Layer 2 of a small transformer language model trained on English Wikipedia (10 layers, counted from 0, width 128).
Take only the direct path to the model's output, skipping the later layers: a vector added to the residual stream pushes a token's score in proportion to its dot product with that token's output vector.

Output vectors of the tokens that the questions are about. A number n stands for n times 0.014.
"cri": -29 -6 18 36 20 4 14 18 1 31 8 6 -25 -29 -3 6 -11 -23 21 43 22 2 -2 40 -32 -19 -10 12 5 27 4 -24 7 -23 -46 -12 -8 -5 9 -53 -5 26 4 94 -15 17 -28 -10 29 -12 -12 -4 6 2 -27 -40 -11 6 -14 22 31 35 -9 25 5 -15 -3 -19 5 -8 -32 -35 35 4 -9 -31 8 -34 29 10 -22 6 -30 4 7 -2 -18 31 5 -18 -35 -1 -21 4 6 -12 -17 -20 -13 -6 14 5 50 14 -47 23 8 -25 2 16 5 57 41 81 -53 -9 14 -17 10 12 28 -34 -19 -15 -39 -27 31 14
"pite": -64 -7 28 24 38 26 21 -32 34 -16 -36 15 15 30 -12 -15 -8 -27 52 34 -10 -6 29 70 -1 0 24 -22 16 -37 -26 -4 22 -21 -27 -30 -37 9 -35 19 -14 81 34 45 -24 5 -41 -10 -18 50 -28 44 -30 -8 6 -30 63 -43 -9 -25 54 36 -28 -17 3 -45 -28 -3 2 -48 -36 0 52 -10 9 -12 13 8 29 22 -14 86 -37 34 -12 -1 35 -5 -10 0 18 8 10 -11 -2 5 9 13 -14 -55 -38 36 18 13 -13 -30 -4 -3 18 -10 -19 -27 27 30 -7 -47 -29 23 -32 55 -47 -16 60 -55 -93 24 10 23
"son": -4 22 36 -6 -15 0 16 24 15 0 -31 -19 -25 14 -20 29 12 -10 11 41 72 -40 16 -22 26 -25 -56 -10 10 -9 14 0 -24 24 -4 -26 17 -15 5 -34 -6 -24 29 -6 11 14 -32 -4 0 -1 -13 -25 -10 3 2 -33 15 -36 -3 2 1 37 -9 15 4 23 4 -13 4 43 -30 15 -3 -31 13 -18 30 -9 -6 50 -1 32 -19 2 10 -21 -46 3 -11 3 2 -14 -2 2 11 -9 -13 27 -18 -13 40 -15 4 7 -5 6 -6 -4 -19 -13 2 31 39 -29 15 6 -62 8 52 9 41 -31 -1 -22 -25 24 11 1
"#": -40 -30 19 22 29 -10 -15 10 -24 43 17 5 29 -6 7 -11 32 9 -1 7 17 40 17 -1 -4 -16 -2 -16 26 9 40 -23 19 24 -7 -2 9 -9 -3 -10 10 -20 27 20 -1 -14 -33 30 -8 -5 -3 7 -5 17 -1 24 -21 14 -13 -20 46 -36 -17 -11 7 9 -21 6 29 -4 23 -29 20 -1 -1 -53 27 -19 9 17 8 -8 -23 -24 2 -7 -9 17 -4 19 8 8 2 -44 13 31 -2 15 11 -25 -75 -7 26 7 -31 -26 -3 -10 -11 -8 11 1 39 -14 7 -18 6 -3 -34 -36 13 -21 -26 -25 5 7 11 19
"=": -6 -5 -6 14 10 32 26 26 7 48 30 16 11 -6 11 50 36 -12 -9 -22 59 4 26 29 -26 -21 4 5 -18 -11 11 20 39 5 -4 8 -10 -21 29 30 -11 8 -17 10 -23 -27 -7 8 36 20 -1 7 9 3 -9 6 -16 -2 -9 19 14 -32 -40 -16 -28 -33 23 18 -13 -19 -40 4 29 -8 -17 -31 0 -23 -3 -7 19 19 -25 -14 23 22 -22 -9 -12 3 -27 25 -16 -36 -28 9 38 46 -3 -11 -9 -11 5 -15 -30 -9 -32 21 5 -39 6 -10 -9 6 0 -3 -35 15 -39 -6 -24 -1 10 16 25 0 -29 2
"\")": -63 -32 19 -6 -16 21 -22 -44 12 62 32 35 -39 -8 21 31 -48 33 21 13 -5 -18 45 -22 -7 4 21 -4 -7 1 -12 -47 -12 -23 -23 -17 -13 -21 21 -9 -11 7 35 58 -35 -80 -36 -12 -10 31 24 -13 -2 17 3 -19 -9 -19 -34 -17 20 45 -42 11 -10 5 22 -8 28 -27 -18 18 32 1 -18 52 34 18 -23 -11 1 6 -19 22 -52 46 2 4 -34 35 -29 6 32 -55 -22 37 34 -36 22 -5 -25 22 36 37 -43 2 -8 1 -13 -33 -9 50 29 15 11 -19 -42 38 39 37 2 -46 -26 -16 -10 69 -10 40
"ish": 9 14 -21 -15 -31 -15 -20 18 -19 -7 -26 10 -13 -33 -35 30 -17 -9 1 22 27 -12 3 -13 5 -9 12 -15 5 -31 -41 12 15 22 -9 -21 3 30 -2 41 13 -17 61 -34 -6 20 -15 -1 -16 -36 -9 14 -32 -1 -20 42 14 16 -12 5 -4 -21 15 12 28 -38 9 12 -17 32 31 26 16 -21 10 33 36 12 -39 10 4 -22 -18 -26 -33 7 25 5 -8 5 -17 8 -9 1 17 47 52 31 11 -22 -13 -2 -2 8 -39 22 12 23 -36 20 13 -28 -32 1 -22 17 -14 22 -8 -2 2 -23 3 -16 8 -1 34 -4
" Position": 21 -60 39 -14 7 5 12 13 37 15 16 2 5 -7 18 -9 0 2 -9 9 65 -13 2 19 -33 -32 43 35 14 -16 50 -5 -11 -16 -6 -26 -49 -13 19 -4 -14 -29 -10 44 9 -42 3 -40 -2 50 14 -19 -24 23 -60 -16 -1 27 16 -5 13 3 -7 -7 22 -39 -40 0 -31 -32 12 -17 5 25 3 7 27 -15 -22 21 0 17 -20 -1 -7 26 28 46 18 -15 33 -28 -14 -42 3 -8 -23 12 21 -30 -36 -26 15 33 -13 -14 -18 36 10 26 -2 25 37 -38 -14 -15 28 -42 11 23 12 -40 13 1 -8 37 -13 -16
"ecutive": -5 -4 -3 -27 13 15 14 32 -11 35 -31 -7 -61 -31 -12 5 13 14 25 47 22 -28 -4 47 -63 11 30 35 2 -1 7 -58 -22 -11 7 -10 -4 29 12 34 -6 -32 -20 7 -13 13 19 -14 -48 43 5 6 2 16 -23 -37 55 21 9 -36 31 21 -46 0 0 -54 -23 -25 -24 9 -1 11 46 -55 -13 -8 -10 -26 14 -9 7 49 -32 14 25 -13 10 16 1 7 -13 -15 5 13 -15 24 -5 -48 -19 1 -9 -54 -3 16 17 -22 -8 17 -15 9 -4 39 2 15 -22 -31 13 29 16 47 -32 -6 45 15 -18 2 18 51
" Department": -21 -41 39 30 -23 -7 16 -39 -21 42 -20 41 21 4 -4 -29 13 25 -12 18 11 10 13 19 -24 -23 -23 9 11 -6 37 -33 27 10 14 -52 -5 -14 9 32 -25 -5 7 28 -36 2 -12 3 -8 -13 -15 17 4 12 24 14 4 -29 -8 -6 -5 -8 -16 25 7 -41 19 -7 -7 -14 -7 -27 40 6 7 0 0 -5 29 -6 -29 -11 -9 17 -2 1 -17 5 -27 -24 32 16 -13 -2 11 31 -7 -17 -18 -40 -6 -33 15 26 7 37 17 0 -3 -18 -6 30 25 -15 5 16 -18 38 -10 -16 -33 -16 33 22 -21 -1 12 12

Output weights of attention head 0. The head adds the sum of these rows, row i times number i of z. A number n stands for n times 0.0051.
o0: -18 -1 18 31 -8 -24 -23 13 3 42 25 10 39 -6 -28 -24 -27 -15 1 11 -11 -24 -29 35 8 -26 7 19 13 10 6 9 -44 -8 -13 -26 16 5 -47 15 -7 38 -51 18 -5 -19 0 22 30 18 -36 -32 -16 60 12 -18 -30 67 26 24 -14 -4 -17 -6 32 -23 10 2 9 9 21 27 19 -51 -7 -7 24 -1 -70 -1 -42 -6 -17 -4 -42 -41 2 -37 9 11 39 -8 -52 23 16 12 29 2 -13 64 -20 -11 -21 -3 -30 41 -24 -14 -9 21 3 -1 27 18 32 -33 14 31 -10 -22 -3 17 -10 -2 50 30 28 -17
o1: 8 -14 16 25 31 -35 9 -17 -5 -36 41 -12 -12 -40 -8 34 -26 5 -16 -18 -15 65 0 -24 -1 -23 18 -53 -2 -14 28 -15 46 53 -26 -12 -2 51 -5 24 16 -12 14 11 13 14 29 17 -28 -11 0 3 -53 -36 2 12 3 18 -24 -11 8 48 24 24 -43 -7 4 2 -29 -10 -13 -25 43 27 -9 13 13 -8 -32 -8 -37 -3 8 48 -6 -18 36 -8 -11 0 27 12 -19 -33 18 17 -11 -29 -7 -33 37 41 -48 12 13 7 -14 -38 -9 -3 38 -25 -12 7 42 -7 -17 8 -25 12 7 -20 0 23 9 -46 19 49
o2: 7 -50 -14 20 0 10 22 -3 -10 15 41 -12 -24 -6 -1 2 2 13 -20 -13 5 -23 -17 7 24 -8 -22 30 28 32 -20 5 11 -32 20 15 18 -55 -11 19 -40 24 -35 -8 30 13 -19 -1 14 4 -29 -4 -11 33 1 18 -35 -22 17 7 4 -21 -19 -19 19 33 -7 30 -1 -8 -19 0 26 -18 9 -17 -28 10 25 2 46 26 -18 44 -5 -3 -13 -5 -13 7 4 12 50 13 -6 -18 -14 -12 14 16 -14 -3 6 11 -29 -33 -8 5 14 -4 -5 -33 3 -6 20 8 10 2 -25 -24 -2 12 31 -29 18 -4 -3 11
o3: -10 3 48 -18 -14 -3 -4 2 28 -12 -8 -63 21 -31 -15 7 -23 -10 -3 26 -38 13 42 12 -16 -1 28 32 23 -7 2 26 34 5 55 12 -35 -14 -25 -28 26 26 -7 -6 0 -11 -17 1 -2 25 -14 60 16 4 14 -17 -14 -4 17 23 -48 5 -39 -10 29 -61 45 -18 -17 31 11 -30 7 14 -32 15 11 10 -3 -38 0 -27 -17 -14 -12 -13 58 -34 17 30 14 18 -28 32 -23 12 3 -21 -24 31 42 20 7 33 9 0 -12 -9 0 15 -11 41 3 24 -51 27 6 -17 65 -56 40 -4 -2 -27 -13 -50 -47 -33
o4: -21 -38 24 -26 -56 -4 -21 -45 -32 -7 46 9 -34 -27 -25 12 -22 -2 16 28 15 11 6 -32 16 3 38 -5 -13 39 37 79 -23 -3 12 -10 -22 7 -24 -30 17 -12 0 4 22 38 -12 -7 -28 -14 -26 24 18 32 14 35 -55 21 -23 -21 -24 -18 -25 3 16 -17 24 36 -19 49 -13 22 21 10 5 71 7 5 -5 -27 2 -2 21 10 15 -20 8 -23 4 17 -44 15 3 21 16 24 4 48 -1 1 22 15 19 24 -15 -18 -36 -9 -25 20 -14 -12 6 16 -24 -6 -34 -49 31 -22 8 -23 -60 -1 14 18 -10 -19
o5: 21 0 -13 -11 -17 19 -2 -1 2 4 -53 11 -13 11 22 -9 -6 14 5 8 5 -26 29 -45 18 5 5 17 16 24 16 37 -58 13 13 2 4 -6 5 19 2 -11 9 -16 -1 38 -23 -23 6 -43 8 -3 9 12 -2 44 -39 -9 3 -5 -4 26 5 19 1 28 6 -17 16 -29 -1 20 -71 -10 1 34 33 5 23 -30 8 2 28 -21 32 8 -28 4 -2 35 15 13 8 -53 -5 -7 -6 45 27 -4 15 23 -10 -8 -9 32 21 16 -20 -9 -22 3 -43 16 -53 -3 -13 -20 20 -9 -8 -22 -11 44 -46 -29 7 -15
o6: 24 -17 11 17 -11 -26 24 0 -43 -54 16 24 30 -31 11 11 -5 -45 -27 -28 -8 -5 -11 28 -25 -9 -11 -5 5 14 39 40 -18 7 -25 -21 47 -32 -50 2 -4 -31 26 22 55 -4 10 21 10 27 -14 -5 6 -12 -27 52 40 27 14 -2 6 -74 2 -24 -8 13 13 -21 -10 23 -22 -24 38 -14 25 -7 -32 -24 -12 -27 -2 -31 -24 -15 1 -39 5 1 -55 -39 28 37 -13 2 -23 -23 8 -8 -5 16 -9 -44 16 12 -25 42 -16 30 -6 -9 18 -3 -10 -73 42 30 53 1 -10 81 46 -12 32 -16 41 32 23 -9
o7: -1 17 -4 24 22 39 16 -32 -24 -19 12 14 6 -14 -29 -16 -21 9 29 -42 -24 -45 -21 -48 -3 34 -25 -2 26 35 16 -3 -10 0 -4 -27 18 -53 38 -30 -34 38 -3 -7 -24 -29 -28 -2 -2 0 47 6 11 -8 48 25 24 -10 3 20 18 8 -20 1 14 -11 24 29 35 6 14 3 -12 -11 32 -19 3 -9 -5 -4 22 24 3 34 -9 -20 33 -3 -64 -7 15 -6 25 16 28 -18 8 -9 -4 -16 -19 -14 -35 13 -20 -19 55 -48 -23 -46 -21 -28 -18 48 -5 -15 5 37 4 13 27 -6 -7 -29 -6 31 -21 5
o8: 4 33 -49 -7 -23 38 0 1 30 -23 -8 23 22 39 -3 -23 6 -3 -37 21 -13 -5 1 -4 3 -9 -33 -59 0 18 46 -21 -1 -42 9 -6 24 -40 41 29 -10 12 27 -20 -5 32 -15 -26 9 -2 7 -22 2 -8 -9 14 4 -13 5 16 -3 24 6 17 -24 -35 -25 -42 -6 -20 16 10 -12 -59 12 -19 -19 23 43 -39 35 10 -20 15 17 40 -58 55 -20 -2 -25 -9 20 12 -23 33 -20 9 -18 11 25 -7 9 37 -36 39 -16 -1 -22 19 16 19 9 -25 33 -4 -18 44 31 9 -15 16 -14 38 -61 6 -3 -14
o9: -40 -11 -8 14 -16 36 21 -8 -24 22 4 -1 33 -16 19 -20 -3 -2 0 -3 -14 65 18 -39 1 1 41 -24 -17 43 22 -28 -21 -11 -31 -41 1 -27 -9 -6 2 22 -24 3 -12 13 0 1 32 -20 31 -20 7 11 -24 -39 -50 16 42 25 21 49 -18 6 25 -25 13 -19 -1 9 -9 3 14 8 -30 24 9 -20 -26 11 0 -14 -4 -40 -14 -1 79 -17 -42 -18 14 -36 27 3 -2 13 -7 -11 -3 48 8 -10 -13 8 -8 -12 14 -8 15 -2 -28 -23 44 4 7 18 -5 33 33 36 5 -4 -5 -25 -44 53 -20 25
o10: 14 21 14 6 54 -23 -50 3 36 26 21 28 -26 7 -19 -9 -23 6 33 28 23 33 13 -35 -13 -24 13 -3 -5 -4 34 27 -33 11 -14 -3 12 -11 -1 -12 25 -18 3 20 -30 -11 -1 3 -34 -34 28 -54 11 1 -43 45 38 9 -43 -38 -38 17 21 -18 3 10 38 19 -19 5 15 -3 -3 -23 25 -15 48 -19 -19 24 -48 15 58 -17 44 -31 51 42 2 24 -35 54 -19 -46 32 3 -8 29 -8 -2 -25 -31 -29 -42 10 -17 43 11 -12 3 -26 -20 13 0 0 -6 4 -3 -36 26 19 -48 23 10 -41 -27 -18 -19
o11: 21 -28 -10 -34 -8 -12 -3 1 -10 36 7 -50 8 30 44 38 25 -8 -32 -45 3 52 23 13 -4 -11 -4 23 12 22 47 -7 -17 -18 -21 -12 10 12 12 5 40 -6 46 12 4 12 -18 0 1 -8 -6 -35 49 -25 -24 21 51 -49 28 -25 -15 7 12 -30 -93 34 -22 -19 -13 26 -28 -15 -12 -28 28 8 11 -26 64 -33 71 -63 11 -32 31 8 -32 -31 -4 -28 -7 0 -23 15 -6 16 -13 18 -7 9 -45 3 19 19 7 -14 -20 9 -17 7 19 46 -5 -16 -15 0 17 25 -39 1 -16 7 11 22 -9 -5 38 22
o12: -1 -22 -53 15 9 11 -14 -27 26 9 27 64 -15 17 -62 -10 26 53 19 -7 21 -28 -8 42 -16 -36 36 34 24 11 -42 30 17 -31 -25 13 4 17 -62 25 23 -33 1 4 -7 8 6 -5 -7 -28 -16 -28 11 -5 -3 0 -49 -20 -42 23 -19 -12 16 19 -11 49 -45 40 13 0 -18 12 18 26 -23 6 8 -8 2 22 -17 1 3 -39 15 29 -5 24 6 12 -28 18 8 18 -17 -4 36 -25 -12 -2 6 -7 3 -45 -21 34 -51 7 12 -19 11 23 19 23 -32 -54 -1 49 4 -4 25 6 -13 -9 -8 11 1 12
o13: 18 -24 -20 -25 -39 13 -4 18 -10 18 -24 -10 -21 -20 25 44 0 -23 -30 -7 20 -36 29 19 3 -19 -28 7 -20 -4 -31 -9 17 -5 9 -8 9 36 20 45 30 -11 5 -42 10 -5 2 66 -8 -13 33 -31 26 14 -7 5 23 -57 -3 8 -31 0 -37 -15 -12 0 -35 3 4 -5 -16 1 -5 40 21 -17 18 -10 50 -34 36 -75 -38 4 37 8 0 13 -41 1 54 23 -2 -12 -36 5 56 -54 -14 15 33 3 -29 3 3 21 -20 36 33 -41 -1 43 -10 -3 -6 38 -20 21 -10 0 -14 3 15 45 -3 10 -26 -7
o14: -36 46 -3 30 -47 -18 47 -41 -25 -32 -1 13 11 -51 -36 -27 -6 -24 47 5 29 -16 17 55 -15 35 -6 16 -31 25 -49 1 -17 26 -16 -18 42 -3 -4 24 22 -23 -3 32 33 18 11 -35 22 19 60 7 -33 -7 -27 -5 32 18 -26 7 -19 20 11 5 -34 -17 8 -7 3 -15 -12 -22 12 0 17 -12 -27 -21 -26 47 -16 -1 19 -29 3 22 -34 35 -23 1 -23 -24 -31 -10 -2 -10 -23 -15 -1 8 18 7 -3 -19 13 51 -22 3 58 15 13 30 34 27 -4 62 38 -18 9 19 34 2 -20 -15 -44 -37 -22 -16
o15: 25 3 -8 8 -26 16 25 -1 17 18 -14 -31 44 13 8 0 32 -28 -22 12 18 -7 9 -9 -38 -25 30 8 -15 -35 -20 20 3 2 -59 4 18 19 -36 -12 -6 28 52 45 27 -14 -21 -25 -18 14 -30 -50 23 -6 -23 -6 -1 -6 33 12 -4 3 -2 12 -65 -9 34 9 -27 14 -14 19 -12 -42 -33 14 -22 1 -28 -2 28 -18 33 -16 -31 25 -3 -14 7 34 26 -9 -30 2 -13 37 10 27 -19 25 -27 -3 8 18 -49 12 -12 45 -7 -22 53 -26 17 -35 7 -39 22 -13 -18 -11 3 7 -28 -2 12 35 17 41
o16: 25 -12 -18 -2 -8 -18 -2 -17 -3 11 9 8 -62 -7 -31 -8 -13 -13 15 -14 6 14 20 -5 -28 -4 5 -10 19 21 18 -19 2 31 21 40 32 22 10 -24 2 -33 -8 -22 38 12 8 33 -19 -8 -7 -28 44 -27 -8 2 -20 -35 10 12 47 -39 -8 -29 -1 11 26 -13 -2 29 6 -13 -5 1 26 -3 -5 4 40 -6 15 -12 -18 64 17 6 6 -39 -22 -15 18 -2 55 43 1 22 6 -31 10 -7 6 9 18 8 47 -65 34 -16 -37 -18 1 -11 -8 -15 -18 -3 -11 -18 -2 8 -56 -9 -24 11 49 30 -15 36
o17: 24 1 2 -10 -8 -16 28 -12 -37 16 -12 -23 -9 -13 5 -16 35 17 1 0 -27 24 -5 38 18 17 -3 17 47 -23 14 51 20 -38 -29 9 8 -18 0 20 15 32 10 -30 -37 21 -37 7 64 -4 -6 -43 18 -34 -8 34 16 18 32 11 -15 65 -46 -1 13 -68 33 15 -34 -13 -20 11 9 -61 61 -38 -14 -12 -29 22 69 62 27 -20 17 -30 -17 -55 -9 -10 9 -10 -22 19 28 -25 -27 29 -5 -39 -30 -4 6 23 -18 -11 -3 -17 20 -8 -38 41 30 13 -6 13 14 16 -41 -24 37 -14 29 -38 -45 8 4 -4
o18: -29 -50 -20 8 5 -30 -26 1 20 -41 9 12 1 -35 18 -14 -16 12 -9 15 -77 -2 15 4 -19 2 -16 6 5 41 -19 28 48 -29 9 2 6 1 -45 -18 -8 -5 34 32 47 23 0 -25 -9 -15 6 17 9 -10 26 33 58 -7 -36 -15 25 29 -44 14 -18 7 -20 20 -8 -9 33 -6 15 -65 18 39 6 19 -18 12 23 23 65 -5 -9 10 -35 10 -40 10 -11 53 -20 -15 -2 48 -21 -9 -33 -31 28 8 -46 27 15 -24 3 -11 -22 -32 18 6 13 50 2 17 -10 28 -35 -43 35 16 20 -15 -12 -8 -29 -37
o19: 18 13 25 12 -7 13 1 -11 2 43 -19 17 69 27 24 24 -26 29 -15 20 -5 23 6 19 26 -3 8 26 5 51 -8 -17 -27 -34 -15 -18 -28 -14 -14 -1 6 -26 2 45 -50 12 -27 6 -38 -15 -51 -9 -49 14 -14 -12 16 5 -24 -12 -14 17 30 40 -22 10 0 34 30 15 -30 0 -15 -10 -45 35 8 -7 -1 4 13 -24 -18 -17 -47 28 27 -5 -13 -1 -21 -13 18 -35 6 -11 78 18 28 21 -3 7 15 -51 -37 23 -23 23 17 -32 -25 4 11 22 12 -12 -27 40 18 34 7 -36 -17 7 -6 44 -44 -38
o20: -12 42 -28 14 -7 19 -2 -37 -42 18 17 17 -19 9 -2 -4 -12 -1 32 62 0 -34 16 11 74 4 -7 -28 31 44 6 18 3 15 25 11 -18 14 -43 20 59 -45 -15 0 4 24 -24 34 -23 -28 -4 -12 28 0 -23 15 22 -17 -22 26 -1 6 -6 -11 -72 -6 -2 31 -44 40 -17 -5 9 -13 -13 11 -21 -1 -17 14 36 35 25 57 -1 -17 24 -15 -29 -15 -47 -26 16 -10 8 -2 -30 -14 2 23 40 -5 9 9 27 16 -15 -36 38 -36 -11 32 6 -5 1 20 -48 29 24 22 -9 -57 -44 -11 -20 8 -64 -13
o21: 12 9 9 42 -20 -7 -24 -27 -19 -45 30 -12 9 -23 -9 -31 -20 -37 -2 43 11 -21 28 -7 7 -31 -23 -11 -5 6 25 11 -15 -43 7 -52 -26 53 -4 13 7 34 -20 7 46 45 17 -28 -34 -13 10 3 3 30 9 24 -18 14 -10 25 -6 22 -25 10 -7 -1 25 11 -2 -20 48 -16 -4 16 15 0 -48 -10 23 -29 42 -28 -21 -15 -8 -37 -66 31 13 22 4 -20 -30 36 -3 60 -6 -8 -8 68 6 -5 24 27 -42 62 7 0 6 -14 25 -2 -41 -21 6 -21 4 -21 14 18 -20 29 9 0 -11 -36 -19 8
o22: -12 43 9 -1 -40 7 -10 -12 -5 4 -17 31 -38 2 21 -8 3 25 -35 5 3 -13 17 17 24 -36 -17 10 41 32 -16 14 4 -50 13 40 34 -14 14 -13 -24 -27 -28 29 11 -20 25 41 18 13 7 26 10 31 1 -3 -53 25 33 -44 -11 -33 4 5 18 -3 -39 24 3 -59 -12 2 12 -26 24 -9 1 2 -5 -3 -15 22 -8 5 5 -12 -11 27 -17 36 -26 17 -12 -5 -5 4 -34 -21 -3 30 -15 7 18 19 15 15 -39 2 -8 3 -21 24 -31 7 4 -35 17 17 -6 -9 10 16 -4 11 14 -15 -34 -24
o23: 49 -1 26 -46 16 -14 -8 -24 -13 -19 28 -4 15 9 -14 -4 -12 3 -18 -8 -5 -35 -8 47 7 -16 -22 -1 -3 -12 11 7 1 -24 4 66 28 -14 23 26 12 -8 36 11 -64 -6 42 46 -13 11 22 18 5 -44 -4 25 -6 -28 -3 -32 -14 -25 24 11 30 29 26 15 -8 -52 -12 -14 11 37 -16 -36 -26 49 35 -29 61 0 20 -45 23 10 -1 -17 16 11 -40 21 -33 -3 3 -51 -13 47 -6 -30 -8 9 15 -19 -26 12 -54 18 -33 4 -8 15 -24 -19 59 -51 -57 26 -9 -21 41 -2 -7 -2 8 0 8 -22
o24: -28 -48 -44 -3 -21 18 -8 -11 34 -21 12 53 -1 -19 -37 8 1 24 -20 6 19 4 18 -26 -22 -21 -31 12 -24 0 -39 -21 -10 6 -14 3 36 23 5 22 1 38 7 31 20 -20 -3 -15 13 -3 -2 -38 22 33 26 -16 -4 -23 -18 21 14 18 -5 1 -13 22 -12 7 -9 -39 6 8 -18 -50 14 24 65 -1 21 -10 12 -31 -18 4 25 -1 0 11 -8 46 18 -22 -3 -30 18 21 40 -21 1 7 -37 27 24 -10 -23 -11 33 -3 -13 -59 -13 5 4 26 -4 -1 -16 0 -45 1 -42 18 -16 -15 4 51 -2 36
o25: -69 -11 8 -29 -24 8 -19 30 -20 25 13 -27 20 -47 -38 19 17 -18 -13 -39 2 1 -39 -20 -39 -70 3 -17 -18 28 29 -22 -15 6 -3 -8 36 22 16 -6 10 -57 31 3 -36 -6 38 19 8 -11 34 12 9 16 -38 -30 -36 35 25 23 25 16 -32 10 8 -47 -36 -17 -31 -24 -12 -21 14 -4 -14 22 37 -8 36 57 -2 4 31 -13 -4 -19 3 0 10 -43 4 25 -14 -41 25 1 -12 -17 33 14 2 12 41 82 11 27 40 -58 19 38 -22 29 -21 8 50 -31 -36 33 -13 -22 2 -3 -10 -9 13 67 15 29
o26: 22 4 24 12 -22 28 22 28 -20 27 8 12 26 37 36 23 0 -4 -34 -58 -12 12 -17 23 5 21 54 5 -5 -11 26 -42 -57 -5 1 -25 3 -36 -4 -40 -41 -8 -17 5 -14 -17 67 -7 19 19 -4 -4 -2 4 -34 -42 24 -28 -34 23 -12 -14 27 1 10 19 -36 54 -7 -17 -6 -4 7 16 -28 17 11 -1 33 11 -1 32 9 -2 -38 3 -18 27 1 -60 -23 33 13 11 -42 -45 0 35 19 -26 22 4 21 -1 9 -25 3 -20 -11 10 28 -24 8 9 47 -14 -21 17 52 -13 -24 -4 -18 14 -22 17 17 4
o27: -41 42 -22 -10 16 -60 -23 -9 11 -16 43 -23 -4 -1 0 -32 -6 -56 9 -27 31 -8 11 -22 -7 73 15 -4 -26 -11 -53 -51 -22 -20 -21 -9 31 13 22 -11 8 10 31 10 -18 5 -3 29 26 25 34 11 -5 -41 -12 -28 -1 -44 -39 20 -4 71 19 22 20 74 27 9 47 -51 20 -42 47 8 22 -6 28 4 13 25 1 -21 2 -49 0 -29 30 13 -6 5 -35 2 -11 3 -5 10 -26 11 24 -5 -13 4 -34 -12 9 -27 -28 -10 44 -34 -4 -10 15 29 8 -20 -13 20 21 5 55 -23 -40 29 28 34 -22 -20
o28: -6 8 24 4 -9 31 6 -7 -5 12 11 14 23 6 -25 6 -25 -13 32 6 14 -44 -20 -21 19 -22 -9 -20 -22 -23 -36 80 -6 23 2 53 -6 3 -2 58 23 1 14 13 -6 -52 -43 11 -11 -60 -28 43 -31 -29 -3 -9 6 19 42 -39 -10 -9 20 24 34 0 11 -19 -5 -7 8 -30 8 -3 -1 4 -29 7 -7 9 -22 11 13 22 19 -19 21 -1 -18 -31 -14 49 6 -62 12 6 -35 -10 -38 25 12 -16 -15 -21 3 9 0 40 -31 -35 -36 7 -12 -33 13 2 10 30 10 12 5 10 31 -7 6 27 0 72
o29: 53 -10 0 19 6 -4 -17 -18 7 -6 -29 2 -35 -32 1 48 -14 31 -8 -18 -35 24 -13 14 -42 -7 -20 4 0 3 -23 5 39 9 8 -28 43 -7 16 -7 1 -5 -26 -15 29 13 11 -8 -59 28 1 33 -3 10 -17 -34 5 15 -7 3 -5 7 -18 -4 9 -6 4 -2 -6 -10 -31 4 32 -2 -26 4 9 6 -11 8 14 -13 1 35 -5 12 6 -44 5 -35 5 52 9 -51 -22 2 -5 -26 44 19 16 22 3 17 -16 1 12 35 -7 17 -24 -20 -26 10 -14 32 16 19 1 -32 13 3 5 14 -20 -25 24 16
o30: -1 -59 -7 -21 37 24 16 21 34 0 -8 -34 17 28 25 -5 31 10 -10 -31 -33 38 -43 -11 -7 -14 -23 12 -3 10 -35 13 -28 -26 9 25 -25 -2 -24 65 33 1 13 11 -12 15 -31 1 4 -32 -14 16 2 32 -4 -17 0 8 -22 11 -21 12 28 5 28 27 -60 31 -10 -21 -6 -10 17 -47 48 -26 28 9 -31 -11 -50 -25 19 13 8 12 -20 15 15 -22 22 28 -27 -1 3 24 -3 25 -8 5 -8 3 -23 30 11 -7 -17 -15 9 -5 -36 28 10 -3 4 -44 6 17 -14 5 42 -25 6 15 63 -29 8 24
o31: -8 22 -5 31 -57 -41 2 15 4 -21 -17 15 -16 35 21 33 -22 -32 28 -19 -1 -45 -12 -50 31 6 37 -2 10 -3 -4 28 -4 4 28 6 -28 16 -22 49 16 -13 7 9 8 -5 17 -40 -11 6 -24 11 3 27 3 7 -36 -29 -1 6 -38 -29 53 -2 2 35 17 -31 5 10 20 -63 3 51 3 -15 26 2 13 -26 -12 5 -2 15 -14 -5 -30 7 39 8 -63 25 -27 30 -5 10 -4 17 18 35 -24 -21 4 -13 21 5 26 12 -3 11 -52 18 -24 -19 -50 1 57 -13 6 17 -28 25 -33 23 -17 -34 -9 13

Each question shows a token from some text and the vector z that the head gathered there. A number n stands for n times 0.035.

"ury": -6 25 16 -22 -7 -26 5 3 41 25 20 22 -29 -10 16 -29 -35 37 -45 12 48 28 6 30 -29 34 -10 -42 12 23 -3 -38
Which of these tokens does it push up most? " Department"

"000": 0 18 12 -22 11 -28 5 7 25 13 9 18 -8 13 6 -12 -7 26 -13 16 41 8 -4 29 -1 32 -13 -21 24 13 6 -12
Which of these tokens does it push down most? " Position"

" there": -13 8 12 -41 -24 -17 17 3 14 5 9 23 4 -17 11 -12 -17 21 -33 1 3 -18 -3 33 -14 9 16 -17 29 9 -17 -7
Which of these tokens does it push up most? "="

"orm": -9 0 23 -37 -5 -1 16 9 24 3 13 20 2 -6 15 -15 -19 37 -40 26 32 0 3 41 -11 23 -6 -33 22 15 -25 -14
Which three tokens does it push up most, strongest first? "=", "son", " Department"

" m": 8 -13 20 -18 -16 -16 6 9 18 14 10 3 -14 22 -11 -18 -6 19 -36 -8 14 -2 -2 -6 7 15 -24 -46 31 9 -6 -11
Which three tokens does it push up most, strongest first? "ecutive", " Department", "="

" travel": 2 19 21 -16 22 14 -8 5 16 1 30 11 -25 -8 -15 -3 -16 12 -10 19 34 36 -5 28 10 37 -32 -17 23 17 23 14
Which two tokens does it push up most, strongest first? "ish", " Department"

" At": -10 44 15 -24 -8 -47 47 3 9 21 0 28 -20 -6 24 -25 -13 32 -26 8 42 11 3 43 -35 21 16 -15 16 24 -31 -48
Which of these tokens does it push up most? " Department"

"rom": -10 35 19 -19 0 -37 34 7 11 20 1 26 -14 -11 14 -23 -9 35 -21 12 45 5 3 38 -30 22 13 -20 17 23 -27 -41
Which of these tokens does it push up most? " Department"

" \"": 0 -3 26 -31 -15 -23 -1 6 13 12 2 28 13 -23 -2 -14 -16 61 -33 3 0 -15 17 36 -10 29 9 -21 23 43 0 -17
Which two tokens does it push up most, strongest first? "=", "pite"

"eat": -8 -3 26 -38 -4 -1 18 11 21 2 11 16 2 -6 13 -16 -16 30 -40 24 33 -2 4 34 -11 20 -3 -35 21 16 -29 -13
Which three tokens does it push up most, strongest first? "=", "son", " Department"

"rid": 23 18 23 -3 12 -10 -1 15 10 21 20 2 -14 17 2 -12 -17 14 -20 43 52 12 8 24 6 39 -7 0 20 11 12 -12
Which of these tokens does it push up most? "\")"